Layer 4 of a small transformer language model trained on English Wikipedia (14 layers, counted from 0, width 64). Numbers have three digits each and are written without spaces.
A neuron's activation on a vector x is GELU(weights . x), where the dot is the dot product.
The model reads these tokens: " " "2" "5" " |" " " "4" ":" "0" "0" " p" "." "m" "." " |" " T" "e" "x" "as" " L" "ut" "her" "an" " |" " J" "ac" "k" "s" "on" " F" "i" "el" "d"

The vector x that enters this layer's MLP at each token. A number n stands for (n - 500) times 0.0073.
0 " ": 350471466357477502778561489586564535583620395344628419500398118445531550597561273774698444500521714432702202525564313439324339570543559459844696219585710645344142532508622439658661473558240356
1 "2": 311414504344410635843584530469577643808555451311644374417297347550466573643633172552618411592458493535606170553518377305322438472477495559828651305623783684295103542525590561755589429499382397
2 "5": 349497470382388573812606437484480631873584407331716393415346349574448595579650166574594409580448496521569268569550412299317383447498465512906617321568825650260129658494537504777613476453370420
3 " |": 340442444417485503827584542499371618795798394351692422419399320505587559634497333681697447603417575520572204588564400350260355510507532480880563390507763677331067579506501489692638337483301280
4 " ": 344463430360568529766690516475525573796734427399644337403337221517508567529484280538603460655415603562624270569528374350271481521431514491876656213577757711341199540474592530810665396399221380
5 "4": 353458469354382600791616468484517627905565455306675397352359318568473554581663146589604398594444486538539233590558380338323422426482454467883652330671763666292158653476555563751617430408402433
6 ":": 364420452325551555781629611601448619898643416355669461359436304504582466618563395616657409552344566593472258611564381291226314419446478549851633297608789695413107572490501462645690324478359357
7 "0": 301413534385379620746595448511562550847583450340677415340342330628464591605656140554677395618495449541633139580561469346297477463487474470831486254650819635356194581406579554748684451434333416
8 "0": 317427528405384608750593424515554558863586408345684405341340334613489610615633178541673396616496430545642160587579461333293471454465493493834492263634839634337189591394571533775667448430329407
9 " p": 428403429375503525731710533647505588753767321457542412280367281609482622491496385592635420546431677640683209556525396320254384418454617537878629258527817656393247496403547476752679426339206399
10 ".": 290460455426468495799572503579389563946590474353519399475416326498495535620620386551673282598416589631609166593514367365281392478398598548914707367598748657479143576482436555686659463290327240
11 "m": 386371410315405560614773445616544583835634486456576561305446299479529527665559284616705385554349516476710187437460433304298457516514610374841583230648774625403215541392522616875646466377282416
12 ".": 293446489390498467800589483565416559951622478354531406471428324484486560636615369534651272608404582618597150571499411395293388464375604519927703364610747647493129555477437539707666452309338281
13 " |": 313373533331522459847607533471390641839841489412619467378459304478548569637524291651708448645429551529568121523540477423289380483457526361869534376603696662393082537496458474711664332468320362
14 " T": 297456431329481373776690580647605648867662455441532421299397266617589576464595335613622437663485728521575177569454442352296409449425534375810698284579733608444130423548488518704667357388313351
15 "e": 200507498344401497870754488485518708878660503453549450397515388495528509565582166622683416505357541449583181470518355419359501463458507268837623317580768653406126610469572627593655464304270551
16 "x": 368331391324381458787706530455571549813732484401639479394412400541533571553636347690698421450383577492600183629568465321325428393391586285736591288646876584449134459450594560754687451374212514
17 "as": 227510491351356466741675585574619589854633402439537536349365286457604653596690328590620427507386422609582245659496426280321398495496604269789621263460878655513128498526471491758620433399298453
18 " L": 266471471375437422736717500475584552869785454428545340398503325614591556549649351611636560596421665518671116568446377383330441525418693416735617295629758552400118462334569503736613338397251339
19 "ut": 274403479348376455849681480610536562893739316465483535446401282428542595592570348608568408503368531558597214527572422269332419552410537304744698320504760576361105486637422673806723533366421490
20 "her": 353333463300339467842531434512635500924698400491511542380472362520591616582563325567743431569328491542671202580535395428224497509472602368906564249546782437364123490445525683777557445497397433
21 "an": 351532559287385363802620491505548517842733375401548466373418344413679648548605288600590631509353422605709152543548415341391459484474520293830656249515840567359136592348518611784601456393420480
22 " |": 220406502379508402864524435482399561836917406430592390431486335485640541608513328573704546610432514597657177569571437434278310509386543407852589442559742605370137583517451474709669337457320348
23 " J": 313477529353507353842625395637591581862703351447482429331431351557580442505695328561650552707413630603690232556423431391270368504440507420649671299633800610370082486389510584727658355451265419
24 "ac": 233533583365361398860629502608545516795588330432576417406418286511534685518600313548564436584438383540700225640557420451327376487469584298809655254478821636375145440476535638685727594202369556
25 "k": 311468351261358397699679434601512495868652481492514562448502323512595561560599425585591586499445472570684131605546439442214383404528615418890641332577829527340075544439510628761620434349243493
26 "s": 218407434435444511780647458590644494863820387504516508474457372438557540592550422589637498574459400525650212591473355366307338378459661273904535342588774544402105550459489558754688521326207454
27 "on": 262447412352306391803632531426615550932683473403586471442456338489727665656540398534563549487408494522583066571573347327335419511357590342871713293516717521438205516399553538729689470346400552
28 " F": 211422554344481317886661498584650628816759378430533421438499309576579547497622379474632583680416576597646156474483306327264367490363698521666701336581712533307142466455493540655708456420338426
29 "i": 189516411364418521880609404482512588830693435478588557458415299535725603539620313538575428550375451638631214536520270523316296447502538288776659335599728679288215551284539551692668497354323662
30 "el": 289374410398354394725617398479541483976816437379585510517518330581605651563587403654659476464365505555700171606594325357323459416457653265772608403555723602355101488396601567665578500288302597
31 "d": 230277354430432381737611441633625590834717395456517513416445308501689590669537427540653638502337446598685126577517426462255471491380571407750606383629796580379038514444511562725606474373261556

Each question shows the input weights of one neuron of the MLP. A number n stands for (n - 500) times 0.002.

n233: 583593362463509611575655359396385354511654655615476583447484526445496594433408584356581453476364501526467360546384614584557411585457537488520460577516420564374342221481487641390292621636845645
Its three highest activations, in order, are on tokens 20 "her", 29 "i", 30 "el"

n195: 526488479580524519387507520387389709407574462347422491525553239514322484587583555565561368516702553432509447437270572637497460468566464549413688568712514418603498316476338437526664498502609526
On which two tokens does it fire most, strongest first? 0 " ", 12 "."

n163: 624599504399476598518430551634415533429449384288540483688497603400405597325435474418520676580453509452570596402581328483425557444512511638451259502473638622308585616504574620503390455396440746
Which token does this neuron like most? 2 "5"

n150: 699422557399370477562556609559254610574323490536363656591534394516446505369625489629536457424493381461396552538374343549489708653411478328474470662676627485434607411500393563561599396657560422
Which token does this neuron like most? 19 "ut"

n180: 598593542567435516338710594468566593500417602525204727271538587570314528522293520472462558553425697452562419524628397597477550478455403371591549450469586624478583473462461275537527416622597400
Its three highest activations, in order, are on tokens 9 " p", 14 " T", 11 "m"

n39: 386577445635613421425411452498467187362710604349491471523504330551518634550757546437421331466449503426623564272417501529615490468455475615606758678525507499646410632395540473466360549461723543
On which two tokens does it fire most, strongest first? 12 ".", 10 "."

n138: 360425487596392408468524295429376468499396304610609328564468689564631443456364656407575651687641506591394482565540395435654430418465528562419703469327630325399562564389590550564401744608513488
Which token does this neuron like most? 28 " F"

n167: 379572353542507436619356456516396577439465455755469488581454475234399460496500479479516492561556495380314691513589475428579506604417564784577491230515517557609554615421606618509454413515468593
Which token does this neuron like most? 4 " "

n250: 477507407462497396602565375377528571385405530472457279532459578406345577389739604762637407462664479601531613297608508537497428473545406451340553544568462475493644494400419711768512351661535422
Which token does this neuron like most? 23 " J"

n225: 540625468415426529355493438419535349486511302491357449832642474432474431488659621299753708392422472505630440420452802497532509496368531596545570416504166393545302619522816595483398527510482574
Which token does this neuron like most? 25 "k"

n160: 603536513624393613426501637627618265502646492500500442392352271616415395439638652461589650498598454385620345396426753440467394440451647615391617635584428367508477521414469437445493446607525546
Which token does this neuron like most? 18 " L"

n69: 474551748650442343504505484389473375498463696510454626487407495430470503445420414333722420526608516667559708340424491610408555314207501456527522679558458694471539486548452330665566408521552283
On which token does it fire most, and how strongly? 12 ".", at about 0.79

n221: 306605301464556562337497640463481420407429540718573427427590633460548328391746644378638663569487625547536482593431469369611678381587368368523517339481478625419418424376569497515424508465568438
Its three highest activations, in order, are on tokens 18 " L", 23 " J", 14 " T"

n43: 583539810530447504493444467449525247346524536632297453287429509524503285460409616431459274664514427639547599640408361356315584698629374495582496639541642522580448680572629558551300529502395610
Which token does this neuron like most? 23 " J"

n127: 386559478412392417538541372450620426351394300521580639775568520437552412439235410241482587321501624469419463579513653677384480688473562529396587557646536386596504720546491399591687413295535403
Its three highest activations, in order, are on tokens 31 "d", 27 "on", 25 "k"

n116: 555570578614527478441690581613416579549610289308478652534438513558585402400561503449396450628333795315433703419403294483678429497403276635436410624580674460242495371713592530354439488430445714
On which token does it fire most, and how strongly? 23 " J", at about 0.15

n126: 389537635690517670410461507550503462539512868278531372470530453485327622308513374541674613454481348466483477505622663403476446462373516565426491320623480363730603749576321363507484256754481571
Which token does this neuron like most? 7 "0"

n85: 614619520278454668503480390594581286368574276338614417468500409250476546602576661542633435671309656213391410641510693713581669595525441555698428526550523198487618440511400634206497270424487662
On which token does it fire most, and how strongly? 20 "her", at about 0.24

n70: 418439440460530533486622508586413479510385446617759612534437657364432547391393553409640527668514570442482513422442383576472600379444519462632347419377562527564545457439501489418502564685447725
On which token does it fire most, and how strongly? 15 "e", at about 0.2

n83: 487562453606312555412418403531485291419555490496453253448566515554581315478401427313789678642531552691533627498632611577565574449426606500547452322622618385545452544442340496374415565586523463
Its three highest activations, in order, are on tokens 22 " |", 20 "her", 23 " J"

n6: 769433492490423404624547501518390533337435374309649578390491694422162297391461540591660487601543362478400516547621498421559648572524774478580525485575448685555489525445457626421497261329615621
On which two tokens does it fire most, strongest first? 5 "4", 16 "x"

n14: 713476736394626680474479575432524397556377483408468503321209586439423408291391480785616575746570471351431555629517442637475475731296642443611395505486393462739443612544457497539541155434489483
Which token does this neuron like most? 13 " |"

n18: 277605461674572434604294408448189438353500619337597536778583424399485425479505575458507534495433587574443561365632508434611448473728511553512520433526477519449385856514608241535444537630518413
Its three highest activations, in order, are on tokens 0 " ", 3 " |", 22 " |"

n93: 646593503367583495568694486666507418543440392472536429504395440461548472427353722648503426531555483273597597508528390381687671481373494799610486523450366471501549489340384544430396338513456627
Which token does this neuron like most? 9 " p"

n118: 670518517428735384292435676343505520451435361422550537415470659705403252385742415537477490465442466542254377727672406582458429612563662677585394476305520391552368686598477457375626460543366736
Which token does this neuron like most? 6 ":"

n217: 565627334391387371406586587625430501504506250307539574424489871503501385426445665442564558452768605566704584575519370577413408380199583688468459469327615731381697645509458462476334477467528428
On which token does it fire most, and how strongly? 9 " p", at about 0.74

n63: 178544487616555411646445456449683423476390592671596662646367414573445420476528280554456434512461568299541593470323489797455573355559533665447389551464485426600485394491354654471691442533471489
Which token does this neuron like most? 15 "e"

n157: 430525532406426375495546529546456373322518561367583457530432619631424481463542375457399355504486732466456537544576416473565601468692621609456425495477483511462454624466467510672485553478564527
Which token does this neuron like most? 2 "5"

n19: 508772576637610572534588462512500529592471460416498300465802481439502584480309499619287590355554543446452328562570537337666326486643641596494575561414456385461558565272407350569377435589541490
Which token does this neuron like most? 18 " L"

n182: 696499531499447503430434501556442441661339421295317526726612408851534345482339476598622628427455659654381548701469266553421536390543525363501442653540580475320664461496412485386563358546621457
Which token does this neuron like most? 30 "el"

n107: 587517495456346371478403550478497477555416509646274318745357546381641443391425520532494432640536687618510588573482501494522520494274573550655486566619569390326561364528382332556471741570557511
Its three highest activations, in order, are on tokens 10 ".", 12 ".", 28 " F"

n238: 483532536517552583479452541532542542498404540588482494539472586578538498454387419529573471535514469384448487533561537380505437591401472447530510444530431661529451537457552476519374599500520500
Which token does this neuron like most? 1 "2"

n142: 384374671497504469501647583462518227480480671564602424586356588436389330389501402404572531550408333522459513598430439699568334368279521513623476610578527389675534511532784530433554596468530606
On which two tokens does it fire most, strongest first? 26 "s", 24 "ac"

n177: 317421673460394572554702552466394393526422495480503654624414469589637424460599553649379371475398520351402560543575218612300727643794397577401327683516425636431560438436600488410367559465366650
Which token does this neuron like most? 29 "i"

n228: 456486664529582416505475454600555421498350534689454402501493539370476258378621334552501356359546695558365295554830415449487523556474599538429601625487501416766566746410404410602326710387535373
On which token does it fire most, and how strongly? 10 ".", at about 1.2

n74: 323596480457480568621677349505566274470434563597589502325366555413498557597510535217459413596535660431489402480462533485561605377408502540479411658343591462415483528508558510482445694773702553
On which two tokens does it fire most, strongest first? 1 "2", 8 "0"

n88: 592433475469258526552403417361611518471436590634205499420524601374329330549586477439609408525465456447515455588485645446603428543488454536360672640782504656443540551474496367651518435713558455
Which token does this neuron like most? 1 "2"

n144: 594655586574525620535505419593356502461286615540538496429299672360307609539348650617566504600512668450353565414599470281574676305316634580702459472675729200442435477369450433498293465383602624
Which token does this neuron like most? 2 "5"

n240: 540370597596497669454564578531508365523458653688372390401525591448471436496401483530597553556670416416513508643441332314512458653499351404459543453641360516551513499352623364599512683384629438
Which token does this neuron like most? 11 "m"

n196: 433414644627572515647619512642620543563339428529409732466533376526534625480380424501395435257271526318489647551494620502507495648553414619528228609580524550360574335392632304612506443484497411
Which token does this neuron like most? 11 "m"